Layer 2 of a small transformer language model trained on English Wikipedia (12 layers, counted from 0, width 128). Numbers have three digits each and are written without spaces.
A neuron's activation on a vector x is GELU(weights . x + bias), where the dot is the dot product.

Input weights of the MLP neurons that the questions are about. A number n stands for (n - 500) times 0.0021.
n37 (bias -0.039): 475655470408547580481731449406535766358473579494503536487608409530565400504726679365654571334437385561426414558653634327612341497430620497481507623575446439656615670621423629461383362451507438633391260593456450365416263482534527687509581386482334526513607492392594359544585569470560399456456493579345630671690387358469544550655393518572646660553604506522481631539487641575487742552489
n60 (bias -0.034): 636637414440738342580497455482441542305736343400574730625460497349257391407531610391714430404588415523438497487547378464423406788467570400668478431533444523551618455302465403562392283547424560490530459422494503436569466578543455571559441546266533554554561616519393398398529654744662620535539601500318470478532306552500583411509438652316682587384412399545286365500408484548510386579879
n76 (bias -0.020): 490678414470582453571610593368599493665532599383564841413397604452203620512518656476644547486727489354417408461571555618667615414613521753759551482447676517470623364466550334515407652504377445521315441516711352246413373446455482564396640463496596609486593367305368465497717500632407540668423418476480353480470372402422476532541273552563463493376375747553422475313458533537711615526666
n103 (bias -0.045): 398563730500621313518489528619578666321465310558591719343458520439257574795551652828559602440474508560303593393842522287518360587631390539465589484616555549431338352567785270764540607512524292434496564361562288436553473319425449409440400452587418508531486230274628413582625442388449374770368561439457265529529467511753620492561621690648600540431407545356548504471535544569669471722693
n116 (bias -0.045): 436461580508473473282481594372353503463607537461423685281575518373585360463551454467601584451497591439544420345568426430553442417378578508569665589462597497414465577628519559550536556650662372533395478342358594533553479523531670458288398460481471523459503293522523559417461372412515487515455444457709413339393589672635663675586489379509462674417361597525438425408333490578580522627735
n122 (bias -0.020): 430613622754348470257485672420494657640581283551564543551597529515472595527548632651334476429567720634393655364514677325368637400542667641418452644482592581440555412536637558429615414468418458674419574617478387400496433606388618491375368552536435307613506187425637542615436465533307587645471479655641420658488506545500500510488478497393526570553636428425595470400550727528386668535737
n158 (bias -0.043): 703437550691625512510414510598500635379467464350418814416507419430292466477441602840350504381610455560465559530374433574187633804300593556380540393345369656578369234158435344491565537487429543397456572478465580514783455689543529492515181491263703353406393553435174496620378636399566826504395413593224383473393407716654514409427590327572708465334637577400629575213541576570252424530634
n160 (bias -0.035): 648684438463546546518341460693526440544398532535630599716481529305462354462647570679711663580351473293487547432477515485586464557523419550517570562579210338448643481287471503634474500705606525445666523548474560564744439527578550425559190526441527378585434590511494366454368526589342569453451645670351580633554500556561568445448520634351524436405432629537520494507491599569566423487654
n171 (bias -0.028): 716484371333663693504595482348518732493384521570558614504602268423539630440458521653678439580536459401552518545662532625528566735512522661618590455556401332468619496373308435672710467488546566369569338487542370331659750504694421581510412410508572678385510382392540551487625888524636699627564386496386198368621472400379371590563504602554738262271278503482482504331474522567613583782443
n195 (bias -0.041): 551591453634571412457296568509445484521476458700567523561509457371604365439432475504368538688481437526471665633451390427302523707585575518414485443338419448604411493235578387489537327593568691523752537356554458559678577511461571295332438486475652527679437508612530664331308456767233750465468560625571474602391405420646541453461443552399500290509494407478494507486303651563425376496412
n239 (bias -0.045): 639519539607546634496605566500393631431532630472589469464529599472334574277600638488454564250280343339437530658544436310608503490233675564476538556372573445322567627605507479272321510604347406616294397755358475446448556611508542668525478562519561559569707520386582361367684658586592417471364415468593572545542335410427252560661403369783523659576584656467560429549618609576500448372447
n257 (bias -0.049): 667616540513627497552439594544318547535595285502391607386356493557471385561594479540497486551465500527524500652621438508440588513423437551719616542383509309532439401454534486482466525577628581525538592402347388352562475390516540642515497517509543619409560500456440427670567653429384399575609494440400460490534511382448550632554412627431638617371466622607683401452450471571601373430716
n270 (bias -0.017): 489490679549423515521505671477359467495491442529543572455535581430393551483732459731384581443556365408585486505540571556519370381609589597447787518541552517506393518611437574390610354497703518500497500518417631523681509584493423755387315451428509535506497397522569585461314461335586753564330416580413484443647464424463637571576576605360557620569625316547469419475494748506500473469545
n275 (bias -0.028): 764700678554648611513570635474444521549644453441663547414563465321458500420354517605585526301479401522535535514454302503397554730356680554475488441386552453441470641255617506410640679473493439507624628465576666419578507488500674344376355347296692653584507367633712616588489593743474969629336473600368332398561538574477472625526388614591714298521446480603706362339621750528475405700512
n276 (bias -0.038): 618463594723387431383486490616476447481494475525359405430537653479535526667347460617421630536586512491533341396585509642541402564351637563566568475584562454336455450446387427573448556570535678338515617694479616527457643595586569744579339484487383345374480394459454506632563553520579496648592493451563317342549671455536379509729619432529787485459341533450571462336764733544524451392408
n277 (bias -0.041): 460408672595411289297313567469337434484720536412327753413471485544533383653453295512514587569588419746341292546571227483563268457598517490524763496553531517530474518562576439712450553451662474514616617388433535242680415163516504523397378408432377482409484297559566612519466393343511412540396776484663253526359634517695527578513456487408578608590454544470463457337331565563428474745616
n287 (bias -0.037): 472724537776407470509667593442405669500787363467540432642457538379458352513447439464530500475581595744285401558632365455548442610593730527776436637488552407445520533535565652425565529445466504662610787797576373553387332416547496493507563370465535544464335474370597490639584424660422708591395709604466576456582618489340683434458252798416662395669405526658514500346650597545725493604468
n304 (bias -0.045): 549532637431513331458623468523552536503513365471585487523392608357520527584638707653536678572491388563603419298622519353482361696544768541457546477538401626379550539540596453696365497479526453529553586537707494347439625423578493479292556493479466580624488165383595520645525394611490627570607514598645377375664424592714575309437371538417688540361509411395696451483503686558456509537711
n316 (bias -0.057): 618554458608626378290277391570608488377592500507402814318485547585384675628173427477689687258329579305349295550522183579523586675341272447621591467496523423735538479448690162616609636491652569521436691277555437349919554341404777516473577513540576376389552412446419504618671473436332429457571658580293214404573469472396578533585508424642694318390419444609322416317401428618350461452713
n324 (bias -0.050): 500607644382599456364417372590312821539434359662414511407493572575613673546388507633319705475503438425644465601730493417284436568388557440320588478285308425603347360567401509321656424442759564453514570410466697347751482635668493383440262345410528326439536202338518457555650716371441718496376420496450361349554717542572625687555580510632372403507513432524542555504576454558344301428460
n365 (bias -0.054): 525443384610354631452763385378511698600317535464436300470493532352377537462257514660455606575592511355488418387625632648462682670524853514579528448480439558399439463626431532417330245508455735511532555666591507807382592837761447626520500461385475570691370422359595379592621626682628756550592453630606569390417475525500335392503334371369505525423617503517564553305707684584594590438290
n373 (bias -0.039): 332548483513720393416491539518621637351432362548549493559485608477500681535538534538348521563594659270227576623615602542430380682662360569481548497376511354484516390510554468376611659507306715503569603518687479643681493418708410461481550465515707162436390484551537383599353651568390681563422762565375485431569516507674530435548721547556624329445446430541481541368249410539460345368493
n377 (bias -0.038): 494549691530452623541442437576512593520770599600494441533430390485507641420670468426455654271488449600265611538615312533578606623585688541514542587483381456527488594342488453285604192432676357763552412528428443655408347531419497587389543653473642633668448399298497628412482702483481609424382490637415413491621355488453535497483482517440388485572624449518424539486605581578569476704406
n381 (bias -0.043): 349591430470577368334589559359653565464522353448503514452500441368481752566318354456555411447472652496434336349764675655394543527623742477817480427391564627363470507504415597508564360438382586329426343430712410608431478524826317650622433394329381601550366360379479428711514490444386726657386687582307433426473627313538460526574355563245528424544426396653228518372482542572415540523591
n412 (bias -0.056): 608588627664530504405590473376539545599533526454507587665687392550576632189406436785384685307415581489476589490554504461441597673187565503512544582262346389566433545461390573721672621441478389489383463523416559260492577440508511726450255273717625749434331539668551684653433709343273608500360426604375275575497430549442345615409609463733596444483609592348679451468566700587489657627500
n416 (bias -0.045): 424532574350652422474713563497560655438320270520809654474586658329473513525571772638708545376539661385457475314566716319348443538488435627541548544602601532448590681681623529614753689399381432588270517500542487500434314248525363531430464420555397424580319252640572490646668459546422483753357635554315600554602517546466476485442566751633514542410548471483507507476500500555671490477676
n426 (bias -0.027): 320421704504377473313562481490628521347420678524459552632421510513606657292745531668388702316562489296614533619528504561511455536472679483389641615561412374253472512742397530386372383480450512850368647513496517265702534442522446611358200611784522508440620336620440631540464403414577504379522440564566546788658284703480386389456417316520653680386549412301482623292583570575467782412570
n443 (bias -0.038): 650464488370597506570495564505572514417530344479459620314671654422611525503708500612582573506320554567481517558658537491351310550446412549513624503490526515416500569341575495526430265557527506455538382455486389352554345458579479644666401646497408455660438563469520538537417506316524483559435500666431347657436308440742477419463540568559721565489414505701349497497345572539375630578607
n461 (bias -0.050): 500456659612552363534663344821560627552467433539487489422327576529352681634552634824485642372321522493484500334635645291472288579422733497438616596571560586255279526496435497692541496434329542731394510703427438597360628508521496517523527496363617551507335286589428400510514465543537529545625589471510536500581562405496350478390490711758486792269673598390643359433566428562529636558660
n472 (bias -0.042): 485458712746472496372514532431437536601504367393673649555504339487214475513866704646240528346515624454259620565570541200471489405504763653343543617625517375449564630677347476421471341558362641761380450462246469706587454411406626537550534431238605450592315354634553458620489500585543526532264680522486576676428283500545440410483389528274480659280590521496378346220407688559530489643551
n478 (bias -0.040): 503632630616385535488654687503490419621601470525735602444572420409518516397482427534591578520497752439300543676478513513357524487548415487519557549507527622317494538396697425444490572482461615753707379482487494378504431640564496569421427424515430297774273557658571472586401461626311657664204405676417504766259412619666419434497513614514585437471503611335283532296403636546483535573519
n506 (bias -0.034): 386474527486476327200555601471416624548512354607467529509533482476500464562512702706372565415575392518551425408532590468378391472350751475436480561448510641565533494657466536436396608455503584551488541558460583297548419503562607580322322475471427509482573137522535530614382469522482861469511481612594355494692563566534650488593494484319676597579433349458549488422437746534412578535562

Each question shows a token from some text and the vector x that enters the MLP there. A number n stands for (n - 500) times 0.023.

"s": 511494517485491517507503515511511487504506484507504496478496492477506508503497509486505469502503516513502516498512508494495496499487470485481449531520515506490499516490505518507520494515499498505511486497498509483509510509506520479505491493498495498506489518503490509506467497509503519499510515500502494510487488519504489517473507508494504491496489502501495508491494495029496487497509
The two highest activations, in order: n478, n275

";": 490467497480491507529481510485498488497504514499521494489496476484510497509501483484519460487504498504480520511495478508496502508495496497496494524528485507493492497494506493483526498493516487504509495471484502509481496498492472497482505496507483509511486516497524511510498499487503497506476482485495498487485508503513512512475514502494490494519485502506492506514515454034500496531493
Which of these neurons fires most? n377

"m": 500511504480485487492470503518502499501507472489502500510442511481502484487492502486474462515532507522501497498468502493499490501508484495489423525494497498506502505508515504488498491486492489507496502519510513481505494490478514467504504522500506486509501512493494510504490475493488507484506517510523519501489515523492512498464492523501485494507504480510506506510522477043502486486493
The two highest activations, in order: n287, n122

"e": 492509509491506492493492494491509485484502506511478498494507501485502476521499491483507415513500502524473492495497507512507493479483512484517459531513507493481500490483486500510475488551473494491502507523503502507484503510524488504526498513494487488495517530503500515505486493520545480491520523493517507516480504507488509506511520498495511498508490490514514509511525500046476495511470
Which of these neurons fires most? n276

"f": 496505517494481520479531476499499501484505498488494500503500488472521507510506493460529508513513508518497474474505468517519497501497525468519415541498505516510481515490490508509506487513501479492470495512478516497477485510522476521521514494507487510503509491470480484483491493487518505465485516465505507482492502518491508518488488495499512492505497515495489497499516487049496473514508
Which of these neurons fires most? n287

" with": 497482497487513484517482498502519514481492487505512506499483500498500499514513512500494491497485498475506510524521485500488501513521477496492488516500487493509488491481501497505488491512504489492491488489512489497514476489507475481501513526503522494499499502474472489497492510506507512484491495480505503487506480518519513515489506504513491500495522502499485510508499467030476489505494
The most active neuron and its activation: n373, at about 1.3

" in": 519487495493508510534501495494506514483492499507492505495496500478497497506498527506510495502497501490520520511521494503512490509510490492500486532504493508496494505492486506512504505511510469497497485510482486484486500502510481484493517508504502508492501498470488487479501497520532501501490481474490493490505491488483500526503508513516512497479488515487495498499509478029508491505485
The most active neuron and its activation: n171, at about 1.7

"==": 495496482494527483520494474503490467491511510511491513499475480482488477503498491508505500509495524496515495485466514491501513510462487482504510537495500505477499508496469501512511482488505496496493485493489500508506498511497510503513532522496488493496490529528466501493488488513510489494504501477486497509498500503475503513492505510500493501491500484491483479506500483035518502506515
Which of these neurons fires most? n60

"on": 504510508501493509503498497514505489486517509477490509507468509464503474511501497501486455504523489510500482476454501508521489504514496498491444523506499527494526511494518496495505512510471470505498496528527488489507486500502492459487512521506518483486533510488499512498501489505492485499516502514483501490521502492497503506489511509499503472504489491511502512519524479042478494485510
Which of these neurons fires most? n287

"2": 493490509496483502491495514498488458500499511496493507500497502506507487513496498501489472502515494498510487493465497504515502427498502502509514522509518513499496505511490510486503490517505492501499495483485520492510481502500489507500501494483486508491507487509493505499487496482524504495491500477507491479499509498513509527499500493484483512510491504501486497505495500030494495507502
The three highest activations, in order: n270, n277, n116

"u": 501495509528465511492489519510505456483493521495475503488515505499504479507498513464506492483488502494509515502474501493512515458471518487511433548521542534497488505521494513501486490531520480497488508492471496502504499502509552528517502507500495509515540486511502513480504490506516481492489505474528500485502497520497493519511485479509501518490501502512492499502502514051491494511520
The three highest activations, in order: n116, n239, n122

"ue": 514446527535495487514510525474522478499496514482469502548511515487523495470501463516485448502513534497485495471460501518517532491473519524521442535491525485481480526488485524488491509514445493498471486504488481493465504493516477524511517488516502507485491521525478509505503504489483462480475495509487507504481481515497493514478521485529509494484491524468506520517491501067499520498480
Which of these neurons fires most? n412

"es": 488499533497497505505502522510514495513506494520512488497499507488500465512519503490497440507507523488482507495481512500497516493501500495498458528503486506501489492513504490494491484530480490514521501503501512504510491504502492491508508506497488487513491516517504518479487499520500510504489503474478504524471475525505496514490507499486501493503503509461489499484492488036495487511495
Which of these neurons fires most? n478

"ent": 491483492493499507500517498500496511511491494515509477494497501493533489529504511510477461499507505508485474479508497505499499486493506482529422525506517536492487503506492515486494502492470481495499481510506490496473479506497493510510501514509496500497499488517520492507473528495498530520500501474496489496501492502503503512498509502491513508496493485498501492507499521039476515516493
The three highest activations, in order: n506, n122, n381

"it": 492489496504498515512526475512525480511498481499496499504482514511514489520479517475506495493503484506506492467536502489504483502493518486504410511514517531501509502522506508531505531515486493529500496506529495501476495491501486478486531475496494537480476481514499512516506470509508504532502532492512526484511520504504527490480483517483509500484510485515511501517518487052481511506472
Which of these neurons fires most? n287

"ed": 484494515499475517507486487504482495482483478498508498487501505504486487514487500508475460489510517491483506470504515474514513489509484496498447519517516532482489505525498492502485523523458475492505501479516498502491462508482471488493502510492493509497505487500516508503507515486491510511496486464493492505472486504512501519480499507515469497495505513507496512520502490041514498505501
The three highest activations, in order: n103, n416, n122

"G": 502488500472492491500517484499521467488495521500490504508497472501502509511493487525487506504507523501512497497460502520528504474502483503493473525524481508517511488493496508486487522528512498507495488503477508493516493498508485517530500487507497506477485509511483500521478513468499473460490487511495496508513481504500497523471500496488509505507498511505486514506499508039480516527524
Which of these neurons fires most? n426

"t": 505495470463518497522508503512533483482494491500501526501494508474488501511507512487516470519502497483495494502536493512497482489506492490517429502496504513508512478499517495500507511504475482491498499455523513505510494502515498481504486489498480506510518506463493491483486497516500512486506517484496503496494470520496493526485487500504501483490478497517479516505495490042477483503518
The most active neuron and its activation: n60, at about 2.3

"us": 488484495486482486533490499519517484498486471487512484491468510474490501507515536497482477523501511480529489497481519510506493474505496507484455516511490500503481514514497520510493500530501484494518492489506509514499508486487514498503513505503505481516491529467494500489472508528500509515497499482519522484495476516529509498504510510482479495505498499499494513503482497043494473474458
Which of these neurons fires most? n373

" V": 492484528487457504516513483474523513490509523493490487510492478506513500485499469493499522485500511492481482481482487504526489520514520451491473521499525492486499510512493490486502478508494485521505485518483495514496512524494503499502543519506529511520495516500493504483493494485507476430501492518511517505515488501486497524486507482512495510487496512511488501509502498045501494504501
The most active neuron and its activation: n377, at about 1.5

"ary": 511474509502503506493476518488509488474492509485483506527509468481493509490487495526501439489510496494486508490488499509502527522473493507483446525532520473502482513493490521495528499518460502500486486495493480507508523517506474527520493493482511520471503512508488515489492522493523498492500519504494491483516480505488479510492504487494545495491477503502480507488479508047509489498511
Which of these neurons fires most? n171

"w": 484476510465479508466490496496497470491476470485474514481503499510503501505491479463471476509490507484516489510502493498501501513502503478512426507508489507521484504504514473521546492504515498474480498440521520490499507473508502520519479516502490521497504510515471504517465486502510485492500542472492476481476471503537532485493510492473461478524511498509486507482509476061489479515467
The two highest activations, in order: n277, n381

" ": 490485492496511506501503500490500493489507510501497493499496502486519490500489497488508500502505518513509504505503501512520488447489495492500515526510504496488497497503509498500503501528492490492491493505498519499490503496502509460507518502502501505494490509486500501494499467499515501469522489478498507485488499503497505521508509492512490500501484512510498496518494486027494492498498
The most active neuron and its activation: n116, at about 0.051

"ter": 518501489493503482522467509516519480496520513494521501507486493463501482533484509492497476472507500512503511519477462538490525513479529500500425514487505498515494494478509489505498503506471478498480503503495538502498494500477508473505519515498539517522509494479491484478486502522519539495506483475491517484496486518484523505508507489486509490495491507538475494502506491051496505505505
The three highest activations, in order: n275, n60, n158

"st": 497486504485497508502513487522491520509482479496490494481490489508527508519484487504486499479489501503489468491537509494485520470453486472481425520491489510526486484487482505485508507488495505495469504485491530484508493524515499513510489492472503493500517503487501479515475502485504509483488498485505513501477509520509498514484507501503493499494511503500496507508502489044463493518488
The three highest activations, in order: n324, n158, n506

"op": 503483510484476492486497465506521474506506494506492507513474501485503474507499511497501494511496506509495479460455505495522498526485513483481433533529497540486520505492513487479485500510471496524512502524489486508482503509489501500514520521497494488493493500505471511504507463500484482470519498490490519492488493526509497513485510502483521513491507509480475494512506490051483493483564
Which of these neurons fires most? n60

"00": 477458488507459497485477488483499449489491500498512489512491516475513524504500511511456506494514513488514508513483496497494509496509540491480513540526496499492482492499494506495502477508498505503501499505485507487494496499488490489489492494539518515478498498505497516518475494500533522490523486482486498488538497524492517487491521483477503516503496485518483512487513493044477490483493
The most active neuron and its activation: n426, at about 3

"ab": 492474516521481518485497477509506488466506526505491483502524466498510458522486489491489479518472490530509502490473494495496510518468503480476410521532501532521512509513478494493455520524495491506481524498495508529479498499513502471528487498485478511520523491521489528499483500476523484454497515478509502497496499533522507483491493494479515497485512501490492495518501517060481499514520
Which of these neurons fires most? n506

"in": 501513524479517513508513496504516489500511498505486512479497486494495498510521517481491461516512503535525513489488513489511482484502484492489440520517517543502510491528505511501514508519499452516515485528522501478505513507518517504483504522508494500481524504490522497496502494497509488509503494485491497502517491485488516513510493518499488508505489496503503515509516487040499513517501
Which of these neurons fires most? n37

"re": 497485496529482506496501513493487488481497487496515481522504508495503472511503504513497475521505492479493509494459498518505496489491490501496438516540498509498521497522494507504487539527447492503483514514522491504489504485522481492493499485516496489486509485502505500513502499496494482517517517476499521490501515513521485499506514508475512488508502526482483495514501501043506470476511
Which of these neurons fires most? n373

"all": 505486493496509490499514492467544510489497514509480514526520476483514482508500489539460464507524548525502513477471532509486518489479497502521459527499513490522497492468484510526527495521468481512479490508496496507470499522522476521508504509497534501492494526525494516512465525467500462478485495524488497490507487496475496523490537495544504496509517499500516521550500487063465506528482
Which of these neurons fires most? n412

"oc": 500492508499479490501492483506522485507515506498499503483499486483485500508514543487483499504523518511489506493479503468508499500509495493495462551521528505509505509509498509480503464511503484519513475525492486482483484494494524532468546513512490493489497512515500496485478502499498476498507506483468503491519498523486509497504509496470505533503505505493498504502485507042505520497495
Which of these neurons fires most? n472

"ity": 510470491494491501514511516521526471513497486518477489501522529478497476505466498507497457517518509490489494470503490536486524494485482504509453513521494517505498481508480503471511491491439510507486496516514486521489516509522448525507519499503483485488475518529507503490505518503512509505505517481489522482479507508472511494490502496493502492480513494503520500520500470050495511493489
Which of these neurons fires most? n365

"ec": 483498504481515493497508477498497496507491478494489498501476483502501490508525521505492492509505513509485478468476508463513494462503500492498433519525514501495488511509497519519486495509495491518511473492476484492490492496489506499492525514483476503489498510528479484493493489508498474513493531465508495519493497521494506492493493512486475517492503501477499505501486519041520505519503
Which of these neurons fires most? n472

"r": 486506501506472509495511510496494482493498481503505515494515505501494500511496503497481496500519502513513497474497516480490491471476488479512425529504519519516493490501495510517509496508527468502498500506502529489500507526492527507497488488510500500488500510493516509511493507495496477513496514492507527501506507510485507516516499504514469499512501493508496516527520486039491490518462
Which of these neurons fires most? n122

" w": 492488483490493505473488500496498515498497478504488493487501513507515495493511514464489511522508491490502496519515487505499485495507497492505432523484486505544495505492495502502506489499526507497509493482488517492494504488500504502497499509517494497501488498496473488474487497509498519485507516462502489479489501518509514505488509496487480491501501506498479488506490469035482492504492
The most active neuron and its activation: n324, at about 0.53

"g": 509521510494506514492516490505513506491494520502488494502494468502498502515488501495504497482507495522514512509494490513520522481469515491490414529487500511502510486507497502499468516513505500515482520505494511509512495504499508487515501481488500511513504510477499501503485466503512511452510499487516501516507481550466501517495485490488512503512507483505514520510526505045506491541518
The three highest activations, in order: n275, n506, n287

"or": 504499506501489477486478507503492476489498484484488505495484497486492467505488508503469484493516505520510504497463491509477496505492504501472430512502507528503505498490514502495492512505507491490500515493487524502511510518486540488492491507493525496490504504505496516487493468521501513505515496481506491485501499521500505494504493504490478498501473488499507498495522495036487506508504
The most active neuron and its activation: n275, at about 1.3

"l": 475501506487506513493492481503521521460496481496496495498519486483510505489510515491488493507488518519504509492533523507507503505477477481491446543523517493504511493514463512512525484518517463511476488485496530498488510496510485493500516485514500481520505502505489511518512508468508504484487510497489518485514512520492500513528528500501488505485485493515498516511496476043491489481489
The two highest activations, in order: n324, n416

"av": 462491512492503493489496469489548465486495505500478512513508504509480490510510494482485501525501510488472502488475486494499488513531488487489430522539507528533515486491511470526465480528500491505522502471509499514520492479508492502489512505491509510507499483500464513485493489470504469476506533491514485501495469509540521508499475499488472493497519497504482517503495493055487494518537
Which of these neurons fires most? n277